Layer 4 of a small transformer language model trained on English Wikipedia (12 layers, counted from 0, width 128).
A neuron's activation on a vector x is SiLU(gate . x) times (in . x), where the dot is the dot product.

Input weights of the MLP neurons that the questions are about. A number n stands for n times 0.0082.
n27 gate: -4 18 -15 39 -10 24 4 -5 -15 26 9 -20 -19 48 15 -5 -20 -13 32 -13 -11 31 4 2 10 -35 -41 61 -3 71 -18 -22 4 -18 -16 1 -9 17 -40 41 -4 -6 -4 16 -5 -14 -38 17 3 -62 15 54 -12 -18 -38 19 27 -16 4 56 13 27 -39 -74 -33 13 -32 2 -4 -31 8 -25 -47 -8 2 27 68 29 -32 -21 10 -24 5 -7 -29 -26 30 22 1 28 21 -40 5 25 52 -2 -7 -43 -7 -10 12 -2 9 -8 -31 -11 -1 5 -13 11 32 16 7 34 -10 6 3 50 0 -12 1 -12 -6 6 -9 -16 -23 -19
n71 gate: -9 -16 16 -34 -9 -16 -20 -14 -48 10 -53 -15 -2 29 2 30 13 -57 18 18 8 50 50 -35 -41 19 41 55 17 15 -36 -11 23 31 -22 -15 -6 33 -4 -17 25 -13 -14 -5 33 -2 -26 -9 0 -31 61 15 -22 0 -3 -20 26 20 41 9 22 3 1 -8 -20 -68 -1 6 -23 32 -10 -57 5 10 49 -28 -8 26 -30 -26 -12 15 -33 6 2 15 33 -32 11 9 55 15 5 -58 -12 -60 1 -7 -10 -41 -27 -2 23 6 5 39 33 -61 4 -16 17 21 -29 -17 -19 12 21 -22 -9 5 -34 51 -2 -5 -43 25 24 75
n86 gate: 15 6 -6 -9 3 34 44 -5 -36 -12 19 -12 22 16 -14 15 -23 -28 -5 -26 35 -19 9 62 29 17 4 37 13 16 40 -32 -27 -31 16 -25 -17 -4 25 -23 28 16 0 -2 25 -17 26 29 -31 21 2 25 26 4 5 0 -7 -26 22 26 41 -36 28 14 21 12 26 12 22 33 34 29 12 19 -6 23 19 -3 11 -22 -16 43 -37 -33 12 37 49 9 10 -7 0 26 34 20 24 44 27 26 -10 -32 -60 15 -3 -18 6 -19 -9 5 -17 -10 28 -2 -37 -16 27 -12 37 -36 -6 -9 64 4 11 -63 -6 -46 12 17
n99 gate: -13 11 40 -6 -14 -16 28 -30 -39 -22 10 -12 61 -3 27 33 -3 6 -10 -7 6 -15 13 -25 48 -4 3 14 49 22 24 15 24 25 26 33 22 -33 57 12 -1 24 -31 9 -22 9 -10 10 -44 -23 -6 29 -14 -11 -16 24 64 19 13 -21 31 -3 -13 -2 -25 4 -13 21 12 -19 7 -10 -11 50 -13 15 -10 -44 25 -65 -19 -7 21 -20 -26 -50 -19 25 -25 3 10 -28 45 58 -11 24 40 -7 16 -17 -54 5 -5 -9 -2 -20 -37 1 24 5 7 32 45 -18 30 1 -5 -9 35 -57 -26 39 -7 -4 -33 10 -13 11
n100 gate: 26 38 21 -13 -15 -2 -1 23 4 -1 37 44 0 71 -3 57 -32 27 -7 -14 31 -41 -49 -10 -18 18 -28 -27 13 23 5 -29 2 45 -12 -10 18 -11 7 28 -10 9 -20 -19 -5 -34 4 2 -59 8 10 57 5 18 15 -6 -11 -32 -42 12 34 42 -31 -10 22 -6 8 27 10 -9 28 12 56 43 17 -3 -20 -9 39 -49 8 14 -20 -31 -29 -33 40 11 23 41 -36 2 -10 29 38 -22 -10 1 -1 -37 55 -69 12 41 -23 22 22 21 -7 10 24 -45 13 -3 -8 -7 12 -36 36 -29 6 7 -14 7 7 2 10 -8
n116 gate: 11 -23 17 11 19 1 -8 -19 -10 -39 -32 11 -25 -8 -32 12 0 -54 29 -1 -48 24 28 -1 -12 -15 34 50 60 16 -4 18 -3 -50 25 12 53 48 18 36 -15 -4 40 -25 10 17 20 -25 -44 -17 -56 12 -4 -1 3 2 23 15 11 5 -26 -32 -53 3 12 -6 -19 -17 -14 37 9 -4 -3 -17 -35 10 38 1 -31 10 12 -10 35 10 -36 -19 14 17 -13 45 -32 -11 15 -4 -17 -35 18 -4 19 14 9 -30 13 -27 15 55 -27 29 22 -5 40 -26 -33 18 -1 50 15 10 -9 -4 32 -1 21 -11 27 -17 -6 -9
n160 gate: 20 11 30 -5 0 -38 -16 -10 -11 11 21 -9 22 20 11 1 38 -10 50 18 15 -2 -8 -33 9 -20 -3 -21 9 -41 13 22 44 1 3 -35 38 -37 8 -28 18 -37 -2 -3 -76 -6 6 -41 5 30 25 -29 -23 -21 -45 -41 -3 19 24 33 -30 14 -20 46 -26 20 -7 10 9 65 0 30 31 -20 44 4 24 -26 12 16 8 -12 -4 26 -28 51 -8 58 -2 4 46 -23 -13 -61 67 -14 -39 -12 5 2 -13 -7 3 8 23 39 20 -9 7 0 5 -61 30 -13 -41 -39 -8 6 -20 41 34 39 -50 -22 3 30 -5 13
n206 gate: 23 41 33 35 -4 38 -43 -13 21 -24 -2 10 3 24 5 -33 5 40 -12 -20 -26 -38 2 63 1 -37 -21 -28 40 -6 21 -36 29 -7 -15 41 23 -41 -25 25 7 9 -26 12 -7 -9 7 25 -63 28 -18 -22 35 13 3 -8 -17 49 -16 -37 2 4 8 18 7 -18 -23 -14 2 6 -2 -2 55 -13 25 -31 20 -22 -5 10 5 12 -48 19 7 -18 55 12 -36 -3 12 20 -60 -16 -2 8 17 24 12 -38 19 -23 59 -26 18 3 67 7 -27 -6 -20 -40 2 -34 0 -40 8 21 18 8 -42 -10 -31 0 59 -11 14 -43
n213 gate: -22 -10 -7 -23 -52 -25 -12 4 -17 21 -14 -4 -14 -20 26 30 58 -20 -5 -89 -12 9 13 16 34 84 16 14 -30 3 14 -17 -3 27 13 52 -39 -19 8 -11 7 25 50 -8 -8 29 43 4 -48 -77 -16 26 -16 6 -66 -18 9 -14 -31 71 2 19 -54 -42 -44 -18 -4 -19 19 19 2 -18 -29 37 -25 14 -31 -28 -12 26 9 28 -14 21 9 6 22 -32 18 7 -51 -22 4 7 -19 -2 -29 -23 -39 27 -19 33 0 -6 -52 -22 -42 -10 29 -33 38 30 30 34 48 18 35 7 -10 50 -17 4 -5 19 -34 -2 -23 2
n27 in: 56 8 2 48 -47 28 64 -40 -36 12 8 -35 -9 -41 1 -36 -63 51 -14 -29 -15 0 -41 -22 21 -17 22 37 10 51 -2 45 -30 -64 7 -17 20 27 19 -2 39 -24 8 12 32 -54 -26 -14 -20 31 -58 41 9 -4 -36 1 18 19 22 4 -10 5 -12 2 19 15 15 -3 13 16 3 -29 22 -8 -5 38 8 -6 6 -18 59 -27 -22 25 -10 -21 3 -16 -42 28 12 -4 -16 42 25 -22 -21 81 16 -10 -19 -39 45 -2 -37 -16 -4 -39 -1 15 27 -5 7 1 -5 0 5 8 50 -12 35 -19 -26 25 -36 -3 0 -18
n71 in: 29 -11 8 27 5 -1 -16 47 71 -6 68 -43 17 -46 -57 -19 10 5 13 -16 -21 28 -21 -16 -33 -7 -30 30 -40 -59 -17 18 -42 -20 19 8 25 5 -23 38 -4 35 13 -18 -18 -5 4 -19 8 22 -30 -5 -20 34 -24 -6 -48 2 -92 10 -38 28 7 -31 -3 56 -15 5 31 -3 0 33 -19 3 -43 -16 33 12 -7 -20 -4 9 -21 -35 -89 -20 4 46 15 20 -42 2 84 34 -15 42 31 13 17 56 5 -6 58 34 40 -21 -31 26 -10 61 -6 27 9 -42 -5 11 -8 -23 -26 4 -60 5 -3 45 -15 -55 35 -26
n86 in: 20 -61 41 47 0 -60 37 -9 20 -17 7 -19 8 45 -35 9 -62 -56 24 75 39 -51 -19 -10 -11 18 1 -13 -14 -32 -24 10 -11 -18 -3 -47 -7 -3 -5 -22 -30 -5 -72 -12 15 5 42 -4 4 17 30 2 1 36 0 4 -17 -8 4 -22 39 23 -46 37 19 33 -28 16 40 -20 53 36 -21 24 -33 -14 3 -25 -6 -21 -2 6 -2 13 -3 24 12 17 -4 -18 41 2 19 54 33 -17 -14 18 -26 -1 11 21 34 40 -22 -50 -24 -9 18 -18 -24 13 -17 -8 11 -2 2 -5 2 -26 41 21 -42 -50 9 -26 -27 -12
n99 in: 44 0 -7 -2 17 4 -6 -39 -53 8 -10 -35 -4 23 -60 72 -29 -16 10 26 -3 -14 -35 23 -16 -9 -11 -14 12 -7 28 -18 -1 -20 28 27 72 -27 9 34 -28 19 -21 -3 24 36 27 -3 -3 -20 15 21 6 -24 -25 32 38 16 -13 -94 -31 -64 47 1 -16 26 7 41 -14 25 -3 36 -3 -28 30 3 7 2 -7 -40 -14 -30 10 -52 -5 -59 -15 13 14 -32 6 -6 43 -36 2 34 24 5 12 13 -46 -55 -23 -28 19 25 22 2 17 -13 -48 -9 7 -18 5 7 -31 62 21 -30 26 29 -34 -54 -2 13 -10 27
n100 in: 11 2 21 3 -25 -10 -34 42 -18 5 44 -35 -7 27 -27 -11 49 33 21 18 -7 -13 -19 -48 -18 58 9 10 -6 -37 15 4 39 -25 -2 -24 -6 -45 34 4 -35 24 -30 -15 -6 -23 -44 57 31 -10 12 -12 7 16 64 -21 -17 20 -7 -20 -47 30 -23 52 75 -3 7 10 3 34 -17 11 -67 38 13 40 3 -8 -2 7 3 -6 3 12 -29 28 -37 54 29 39 8 -3 -45 10 26 -17 -19 -4 -28 -18 -29 43 -94 33 9 61 -44 -21 15 29 -11 10 -25 -2 -17 0 -25 -30 19 4 -18 47 2 -20 -7 49 12 -15
n116 in: -17 -51 4 20 14 -28 1 11 19 2 -7 -39 -36 18 -53 20 -15 21 30 34 -17 -25 -10 10 53 -16 30 20 -32 -7 -17 12 22 -51 10 13 44 1 18 -23 29 -35 18 17 -13 -5 30 -12 -64 7 7 -2 -5 -6 38 -1 35 35 51 -8 -48 23 -15 -7 -6 3 -15 6 -33 -2 -40 -5 -15 -8 48 -21 -4 -4 -10 -21 28 -4 30 -25 -55 8 -14 14 -3 66 -23 -13 24 23 26 44 -33 2 -20 5 -43 -9 2 -43 -7 0 -62 49 4 -20 -6 -21 33 34 21 -1 -27 -30 -9 -21 -30 -14 10 -9 11 -3 -10 -19
n160 in: 24 6 -59 -21 -8 23 -18 -39 6 3 -15 -4 -58 -31 34 1 -26 -5 -39 -34 17 -40 -2 43 -18 -16 -18 -40 -5 -22 -40 -30 9 10 -38 -18 6 -1 -29 8 -25 -5 28 49 57 5 24 12 37 -57 -34 22 -10 -52 -16 19 17 -4 -7 -17 1 33 -42 -23 -32 19 -17 9 -25 1 11 11 -23 -5 -3 -30 -1 35 16 -35 -14 33 -11 -7 28 -36 -25 2 -29 -2 -15 -16 -13 -17 -52 -22 -4 -35 -22 -9 35 -18 -16 -15 -35 -7 33 20 33 -56 34 10 31 24 2 13 31 -24 72 -21 -28 5 37 11 -8 -29 0 16
n206 in: 2 -19 9 -20 16 36 -21 -5 2 -39 0 42 15 -15 16 20 -71 -18 16 -20 49 49 -8 -58 46 15 46 38 -5 6 9 -26 -5 -9 48 13 0 15 19 3 0 17 -9 -23 1 -25 15 8 -5 -4 -21 -1 16 11 -51 -17 19 -65 -37 -20 22 -23 -69 24 29 19 14 3 -22 2 59 -11 21 6 23 1 -38 -10 15 16 -34 -28 34 13 -27 -39 -3 35 21 -16 -1 42 21 -9 -23 -43 13 14 27 -51 -2 -20 -42 -19 -20 -62 -41 -5 -12 24 29 -33 -4 5 48 8 32 -40 -3 28 46 -4 -6 -55 7 1 18 -42
n213 in: 46 -2 48 -40 -15 4 -54 -7 20 -19 -13 -14 -18 -17 2 -12 35 -14 -17 -31 -35 -12 31 -3 22 44 -40 -6 -47 4 -38 -17 -6 -16 -16 31 -6 -64 1 38 30 49 35 2 22 -1 24 -6 -37 -54 -13 38 25 5 -2 -6 -27 55 -10 0 31 -53 4 -23 -38 -15 -2 3 5 18 -30 15 -17 -10 -15 -4 -27 0 0 24 -4 45 -33 2 43 18 25 -15 -13 -32 16 7 -42 -6 11 8 -65 15 8 28 -41 2 -45 34 -26 23 -23 -23 30 -29 28 -34 28 12 37 -31 -27 29 -12 30 32 -19 26 -15 25 42 70 34

Each question shows a token from some text and the vector x that enters the MLP there. A number n stands for n times 0.053.

"and ": -6 10 -15 -6 -8 8 -14 13 6 5 -23 -9 -12 17 16 -12 2 17 -6 0 19 6 -10 4 -2 10 12 -3 18 1 -16 23 -28 0 19 -15 18 -29 -3 -27 -6 -17 19 -9 9 -22 -8 13 25 15 4 0 -22 -3 -20 -7 10 23 -4 -16 2 -16 14 32 0 22 -13 28 -7 -10 -23 -49 -27 18 -14 -15 -14 -11 13 -10 -16 12 -52 -10 -15 13 -3 16 -32 12 4 13 -6 -20 3 -7 8 7 -20 -3 -27 17 -5 8 -9 -26 3 15 12 5 8 -34 -26 -2 9 9 5 14 0 -7 -34 -5 10 30 8 -12 -13 11
The neuron with the highest activation: n71

"| ": 24 4 -1 -11 -8 13 -3 16 4 11 -9 17 -1 4 4 6 -2 20 -5 11 7 -29 -10 -4 7 12 20 11 2 11 -14 26 -3 -2 -7 -15 14 0 5 -18 9 -22 -17 -36 2 0 -15 19 9 11 9 9 -8 2 -10 8 7 22 0 -3 3 -21 27 12 3 29 -12 6 -1 8 -4 -23 -18 5 -3 -1 21 -21 -3 5 -24 16 -40 -17 -21 -13 -15 24 -13 1 18 8 2 -1 8 -12 12 19 5 18 -28 6 1 1 -13 -33 0 -2 -19 0 21 -6 -5 3 8 4 10 25 17 -19 -13 -29 18 20 -8 0 -7 4
The neuron with the highest activation: n99

"US": 19 -5 14 -19 1 -2 -10 12 12 -35 -26 35 2 4 22 33 -19 13 26 17 22 -2 -13 -21 -5 33 -15 2 -28 9 -9 -4 -29 15 -17 8 12 16 -34 -31 -9 8 -17 -29 15 -1 -28 10 0 22 -5 20 -6 -34 -19 35 19 1 5 5 -9 -3 7 -6 11 30 -65 29 -9 -6 -21 -56 8 27 -3 41 -1 -9 29 -6 26 -35 -2 8 -9 -8 -43 4 -30 -6 -28 -19 2 -1 16 25 6 28 -18 -4 -4 -4 12 16 -1 -16 26 3 -3 -9 -34 -20 -52 11 -19 -22 -9 15 14 10 8 -34 46 10 1 0 -21 -9
The neuron with the highest activation: n27

"1 ": 52 31 15 13 -13 42 7 26 -1 11 -18 7 -5 8 8 12 12 -2 -1 10 19 -27 -10 12 11 -4 5 12 -33 6 -7 15 9 7 -4 4 2 11 9 -7 -35 -9 -14 -31 -2 -11 9 15 10 4 2 -8 -5 19 9 -3 12 18 -6 -7 -22 -7 45 36 5 38 -30 21 -18 -8 14 -32 -11 22 -12 -9 5 -27 8 7 4 -3 -24 -19 -7 -2 -28 33 -15 8 16 9 7 4 -11 0 16 6 -13 4 16 -4 20 -10 -24 -13 10 5 -15 -19 23 -9 -17 10 13 -6 -8 27 28 0 0 -36 29 8 -24 5 -30 10
Which neuron fires most, and how strongly? n99, at about 1.2

"generally ": -1 2 -21 -15 -14 -13 1 51 6 15 -4 13 2 10 20 0 -37 4 -9 5 19 -17 0 -20 3 25 5 15 -13 -11 -29 15 -28 30 3 -10 20 4 -11 -7 9 -34 13 -2 -28 -17 0 9 41 9 -8 -19 -12 -17 6 -1 -16 28 -13 2 13 -29 18 12 40 11 -4 13 4 -29 11 -27 -18 10 -2 -7 1 -17 0 -12 -7 0 -41 5 -27 -6 -20 41 -43 8 2 2 -12 -1 15 1 20 4 -10 -4 13 1 3 14 -15 -12 19 29 -3 -10 12 -28 15 15 48 2 39 1 -7 0 -14 3 18 25 -11 -6 -15 45
The neuron with the highest activation: n213

"ub": 1 -30 -22 -15 -9 -4 8 17 50 7 -59 20 -21 -13 37 -4 21 9 -3 17 15 -4 -24 -5 -15 10 34 5 1 1 -4 46 -34 25 -1 0 4 -7 -12 -37 -36 -23 53 -21 -17 -7 2 -9 26 -3 9 14 -13 -51 13 11 11 39 -3 -25 3 -8 -1 40 -1 -4 -6 21 15 0 22 -17 -9 53 13 -12 9 -21 2 -3 5 -13 32 9 -28 10 33 1 -16 -6 -13 10 -6 6 8 -35 4 18 9 -6 17 6 -19 16 13 -13 -7 26 -48 -36 3 -18 1 -4 14 -16 1 -13 -22 9 11 -27 27 -6 -15 1 -23 -7
Which three neurons fire most, strongest first? n116, n99, n71

"|": 23 4 20 -18 6 28 -25 9 10 4 -24 -12 -11 38 -10 1 1 9 -27 -1 19 -5 -6 -3 -36 -10 13 7 -11 -14 -1 30 3 -5 -2 3 30 -17 14 14 1 10 -13 -40 0 -4 -11 7 -27 12 10 15 -36 -8 -15 1 -22 12 -4 -5 17 -42 14 34 -5 26 -3 -3 -2 21 -16 -37 -13 -3 -19 15 21 -13 -5 7 -4 24 13 -8 -26 -3 -19 30 -10 23 10 25 4 -1 32 -28 26 -5 2 25 -17 -22 -5 -5 -21 -7 21 24 -28 -22 21 10 -20 15 12 4 0 18 18 -13 -22 -47 29 14 -9 10 -8 7
Which neuron fires most, and how strongly? n116, at about 4.4

"es ": 1 7 8 25 8 33 -7 35 3 5 -37 17 -18 21 -1 0 15 5 -12 -6 33 11 -8 -6 -16 31 11 -1 -9 -28 -5 5 -13 1 24 11 17 -1 -1 -22 -8 -7 13 -23 -11 -3 -12 45 9 -10 1 -11 -10 13 15 15 -3 16 -14 -15 1 -27 15 42 22 12 -10 23 -25 -24 -2 -17 -16 23 -3 -9 0 2 17 13 -4 9 -18 -9 16 -5 -35 45 -23 -3 13 21 -21 -4 -7 -6 37 1 19 16 -8 15 23 -3 -32 -6 20 18 -19 6 19 -18 -3 -13 11 -10 5 26 13 -4 -10 -3 26 -6 -20 9 4 -9
The neuron with the highest activation: n206

"15 ": 38 8 25 -2 -8 14 0 51 5 13 -20 12 -3 -15 9 41 3 -2 5 7 6 -2 -33 26 1 -8 -16 18 1 -5 6 21 -9 36 9 -27 9 -3 13 -42 -25 3 10 -43 3 -19 -16 26 32 14 -9 -4 -15 27 32 -40 21 -8 -9 -3 -27 -31 26 15 32 22 -1 -9 -16 -7 34 -26 18 21 -27 -1 -5 -12 26 9 13 -7 -8 10 -21 -7 -39 8 -19 3 10 -3 -18 -9 0 -8 7 4 -5 9 2 -3 9 5 -22 -1 -1 26 0 -33 9 -5 9 13 7 -17 -18 12 8 17 -15 -40 7 29 4 -2 -25 23
The neuron with the highest activation: n100

"li": 4 -16 -27 -2 12 -5 -8 33 13 26 -35 15 8 10 13 10 -6 -3 -7 22 10 25 19 11 -26 8 8 16 -2 16 28 25 -10 6 7 -10 9 -18 14 -38 -17 -20 18 -39 7 -17 28 4 28 21 14 26 5 -47 -18 44 5 46 -11 -14 -18 -26 6 36 11 -4 -19 15 -21 -3 -4 -60 -2 50 10 -13 -14 -9 34 -3 7 -16 22 12 -30 16 9 13 5 -7 -24 13 -15 9 13 -13 -25 18 -19 -13 13 7 2 -7 12 -26 -8 14 -29 -18 -19 -26 -25 28 19 0 2 40 -10 5 11 -38 6 10 -11 13 -14 -6
Which neuron fires most, and how strongly? n116, at about 1.1

"from ": 6 19 10 9 -8 22 -4 28 6 0 -26 29 -9 1 -4 10 14 13 7 5 22 0 -5 1 0 -5 5 14 -7 -8 -12 32 -31 13 9 -11 21 -10 0 -5 -16 -7 0 7 -4 -24 -5 9 11 -6 -7 -13 -23 -16 -6 1 20 35 -14 -11 23 -26 19 45 8 -6 -12 12 -19 3 -1 -35 -2 5 0 -5 -9 -7 13 20 -28 1 -35 15 -14 -6 -15 22 -6 14 6 -11 11 -18 14 -27 -2 17 -3 18 12 35 5 6 -35 -10 -3 9 -8 5 25 -14 -16 6 21 4 21 -4 -12 -3 -34 -14 28 36 30 1 9 12
Which neuron fires most, and how strongly? n206, at about 1.3

"===": -5 -4 -8 -4 25 6 -15 37 12 -10 -35 10 -28 35 8 13 11 24 -9 -1 -20 19 0 -1 -2 17 13 25 -16 -22 -19 19 -9 -15 3 11 0 -17 4 -11 -6 -8 -4 -8 6 -20 -7 -8 10 12 -9 -4 -14 -5 -18 27 18 9 7 -5 6 -37 22 17 18 61 13 -5 -20 10 1 -6 16 -9 -36 12 27 23 0 10 -49 -3 -6 -6 -37 -14 -32 9 -1 35 38 24 -15 0 15 9 17 -19 -9 42 -3 -31 15 -7 -40 -3 2 30 -13 9 14 -16 -9 -1 14 -23 4 37 -4 8 -7 -33 30 30 -2 24 -17 18
The neuron with the highest activation: n116

"It ": 24 27 -19 -7 -2 -16 -12 24 19 -4 -21 -7 5 6 22 -18 5 -4 -27 3 30 -9 -10 -3 -10 15 -3 -11 -8 -4 -32 10 -19 -8 -3 -6 1 0 7 -3 -23 -14 27 -35 -18 -15 -27 35 23 -22 0 -33 -26 -11 -22 -3 -11 -3 -2 -29 12 -14 7 36 12 18 -18 15 -4 -28 -9 -7 -1 -16 15 0 -10 -21 13 13 -14 -3 -3 -4 -15 2 -22 26 -26 -1 5 -3 6 6 -7 5 10 -24 19 11 -1 3 2 16 -4 -12 12 37 -7 12 35 -29 -5 10 32 17 11 9 0 -12 -37 -19 10 12 -22 3 28 26
The neuron with the highest activation: n27

"sh": 8 17 -2 -9 17 14 -17 23 12 7 -35 22 8 15 -10 7 12 26 32 14 10 11 -19 15 -6 30 27 12 18 -11 22 35 6 14 14 -31 18 -20 26 -44 11 -9 20 -11 -8 12 -15 -4 5 9 9 -18 -5 -13 4 2 25 44 7 10 -3 -22 22 52 8 43 -12 6 17 -3 12 -44 4 5 7 13 -4 -16 15 7 19 -5 12 -5 -35 12 17 36 -10 -19 -22 -10 -24 -5 -3 -20 2 11 -1 -40 7 7 -8 12 -10 -10 2 22 -34 -2 -23 -31 -8 1 30 -32 -3 26 11 19 26 -27 18 13 4 4 -30 -3
The neuron with the highest activation: n206

"reg": 28 7 7 -15 7 -7 3 54 23 -3 -36 -5 -28 3 35 5 13 7 -31 9 2 10 -16 -2 2 17 9 -4 -11 18 21 26 11 21 27 -29 17 11 -5 -13 -43 -13 23 -21 8 -9 -34 -14 34 38 -2 13 -26 -42 -7 -3 -11 33 14 -15 26 -14 -13 45 11 24 12 1 27 -25 3 -28 5 2 0 -1 15 -29 -2 7 25 -29 14 -2 -18 -6 2 16 2 24 -1 -17 -20 8 -1 11 12 4 -21 -25 -25 -1 7 18 -1 1 -12 14 -32 -25 -22 -3 -25 24 1 29 42 22 -16 26 2 -49 15 11 -23 -19 -31 -15
Which three neurons fire most, strongest first? n213, n99, n71

"lies ": -9 8 3 22 20 3 -17 50 -10 11 -12 26 -3 -2 -1 -13 -11 -3 -19 -8 14 17 20 3 -19 35 -6 12 -3 -17 2 6 -31 17 18 9 30 -19 12 -21 -25 -38 11 -39 -30 -21 -11 39 30 -8 1 -4 -12 9 -9 19 -16 34 -2 -2 -5 -34 -1 9 23 17 -11 36 -15 -18 -19 -20 0 17 5 -7 17 -13 1 4 -28 2 -19 15 -18 -8 -39 46 -6 -25 24 17 -28 -1 4 9 13 -7 30 6 12 0 15 -16 -21 -19 22 36 -4 12 8 -42 5 14 27 7 28 24 2 -15 -6 4 22 12 6 11 10 19
The neuron with the highest activation: n206

"it": 18 -17 -34 -13 5 1 -10 42 54 10 -39 -14 19 -16 16 -20 11 -16 -14 20 31 12 -24 9 -13 23 10 9 -13 9 -11 27 9 8 13 -5 21 -11 2 -4 -10 3 10 -21 1 -7 -20 22 19 -15 13 -12 -12 -44 18 2 13 26 -8 -9 13 -7 -7 37 -13 40 -20 10 -19 -13 10 -12 12 26 -13 -6 -8 -10 12 1 -3 -13 18 -11 9 11 15 42 -7 -8 3 22 3 -2 5 -10 19 -21 -23 -23 -38 15 0 -5 32 -16 8 36 -13 4 -24 -3 -7 21 17 4 -9 16 14 20 -18 -50 22 6 -8 10 7 -6
Which neuron fires most, and how strongly? n27, at about 1.2

"in ": 25 3 -6 7 5 31 1 23 13 0 -7 0 -2 -7 15 5 33 -6 -4 -2 13 -7 -19 7 -8 17 -4 25 0 -19 -1 13 -14 16 23 1 12 -11 -8 -18 -15 -21 -5 7 -8 -20 -26 -7 25 21 -4 -12 -27 -8 -11 4 8 31 -8 -8 4 -31 11 31 2 1 -19 7 -21 -5 11 -33 -5 15 17 -6 -4 -6 13 12 -34 7 -30 -2 -13 2 -34 35 3 -5 4 -11 8 -20 4 -13 7 7 -20 5 -20 11 -4 -14 -40 -16 5 15 -15 10 -6 -13 -18 13 13 3 20 22 3 -1 -28 -16 5 38 8 2 -4 29
Which three neurons fire most, strongest first? n160, n71, n86

"==": -21 -7 -8 -14 22 1 -21 33 13 -19 -37 2 0 13 11 8 -3 15 -12 1 -1 7 -4 29 -18 22 0 13 -27 -2 3 18 -9 -6 -16 22 0 -23 -7 -35 8 -29 -1 -6 11 -15 4 -7 2 -2 -1 -4 -26 -20 -23 4 18 32 5 -20 3 -39 33 7 24 33 22 8 -15 10 -13 -10 23 17 -11 -3 13 5 12 2 -37 2 1 -9 -31 4 -40 14 0 18 25 16 -8 -18 17 2 14 -11 -19 21 3 -1 10 -7 -31 -12 13 37 -33 14 13 -6 5 14 23 2 11 35 3 -18 -13 -29 9 32 -4 18 -22 24
The neuron with the highest activation: n86

"ti": 36 -4 -11 22 -18 6 9 26 11 17 -44 36 11 17 29 -8 3 10 4 36 15 7 2 5 -20 -7 20 16 -13 -10 5 20 -17 17 -2 -26 19 -5 -3 -34 -1 2 7 -25 -6 -16 -6 -1 33 18 -11 8 6 -18 7 36 36 45 0 -14 -23 -22 8 29 2 37 -5 15 4 -24 17 -22 -11 25 21 -14 11 6 7 4 6 -21 21 -2 -4 4 17 19 -15 3 -27 21 -38 9 -9 5 3 19 -28 -9 -11 -8 -10 -18 2 -11 5 6 -34 -24 2 -9 -25 -21 27 -12 11 14 20 44 21 -26 18 9 -9 15 -13 -1
The neuron with the highest activation: n206

"the ": 25 -1 -16 2 -5 29 5 14 -3 1 -9 10 20 1 -4 16 -6 4 -3 -25 -5 0 -18 7 -6 18 13 5 -7 17 -6 8 -23 1 12 -15 15 -11 -6 -9 -19 -4 4 -42 0 3 -10 8 22 0 -8 -16 -27 -2 7 11 23 11 7 -7 -1 -10 25 33 -5 19 -21 14 -6 -17 -10 -35 16 3 -12 -12 9 11 -5 18 -23 9 -38 -10 -22 7 -34 33 -17 -9 -2 6 12 -17 7 2 10 -1 -6 4 -13 9 8 11 -15 -15 11 13 -13 13 15 -19 -23 -12 34 16 -8 17 -35 -15 -33 -33 9 16 -8 -4 6 2
The neuron with the highest activation: n213

"Ass": -4 17 -31 -28 7 -1 29 25 28 -4 -32 -26 8 12 5 -15 31 -3 -6 13 -7 -15 9 36 -5 -16 24 -13 -52 -8 7 9 -1 20 20 -39 21 21 -1 -25 -55 10 10 -43 11 6 -20 12 -14 53 6 35 4 -70 3 48 0 38 4 4 46 -24 2 6 38 51 -24 -10 -6 -26 -8 -28 8 4 -6 11 12 -30 10 -18 26 -18 14 -1 -32 -5 2 13 -8 8 0 -11 -21 -9 10 -1 -8 11 -1 -6 -1 26 10 21 -8 -6 7 22 -11 18 -27 11 -21 26 20 10 0 -13 6 -4 -8 -44 27 16 -38 -25 -7 20
Which three neurons fire most, strongest first? n206, n86, n213

"als ": -14 -5 -9 -9 15 30 -19 34 11 14 -18 22 -5 29 8 4 -8 -12 -5 0 -5 17 9 4 -10 17 8 6 -31 -14 -10 1 -23 -19 29 -3 2 -6 9 -18 6 -12 8 -9 -17 -17 -24 62 33 -8 14 4 -7 3 30 25 -6 7 -20 -6 5 -36 16 15 -9 25 -10 10 -16 -36 -1 -15 -23 5 14 -16 5 -6 20 25 -28 6 -25 -11 4 -13 -55 45 10 0 5 3 -25 -1 -6 3 30 0 19 13 -8 -10 20 5 -40 9 9 28 -27 -10 14 -29 -18 4 14 8 -14 28 0 -22 -22 -20 16 15 -3 -2 -1 19
The neuron with the highest activation: n86

"m": 15 8 -20 -10 18 -6 -4 43 3 19 -24 -26 21 17 8 20 15 4 -9 24 20 -3 -2 16 14 -11 0 6 -7 9 -2 30 0 17 40 -1 8 -4 -32 -40 -4 -17 13 -39 10 26 -22 -2 -1 20 1 6 20 -42 24 8 12 43 0 -1 0 -35 17 24 5 23 -17 -12 -7 -3 15 -26 -15 20 -20 4 1 -23 22 26 19 -15 -4 -14 -21 -10 10 21 -8 -7 -19 21 -1 -3 6 -21 11 -1 -19 -25 33 15 -5 17 -16 -32 13 26 -27 -12 9 -12 -25 -11 34 -10 23 24 -6 -16 32 -26 17 20 -20 -16 -18 -36
Which three neurons fire most, strongest first? n86, n213, n160

"degree ": 5 4 33 -2 21 13 4 36 16 19 -18 8 -8 24 26 -7 6 0 -10 24 37 13 6 19 -11 21 1 -5 -12 25 19 11 -39 2 -27 1 29 21 4 -34 -23 -26 28 -10 7 -4 17 6 25 10 -6 2 -2 -6 -2 27 8 23 -18 -8 11 -29 44 28 20 3 -10 22 -30 -26 -26 -4 -30 30 7 22 -17 -6 16 15 -6 -16 -5 -7 -6 0 -22 22 -9 15 28 1 6 15 1 -9 14 0 -1 2 7 -9 22 5 -35 -10 6 30 -9 -18 7 -48 -23 15 19 -3 0 38 0 -29 -18 -8 16 54 -31 -8 -16 30
Which three neurons fire most, strongest first? n206, n71, n213

"r": 42 6 -12 8 10 5 -1 25 30 19 -26 12 -1 -10 27 -11 -6 -11 -4 23 -2 9 -13 24 -18 -10 15 -3 -7 -21 17 44 3 23 39 -13 15 -19 -7 -27 -43 -17 16 -40 9 15 -26 3 11 19 -1 -10 22 -47 7 -6 17 49 -3 0 -22 -18 8 33 33 19 -19 -28 -5 -13 -3 -33 3 11 -16 -22 0 -5 10 12 13 -4 -2 -5 -32 1 16 25 13 -12 5 -3 -30 9 5 -30 -13 11 -23 -34 -15 -1 -2 -11 -19 -22 -13 12 -27 -23 -1 -15 -4 5 24 0 24 3 -8 -16 34 -24 23 17 -37 -7 3 -31
Which two neurons fire most, strongest first? n206, n116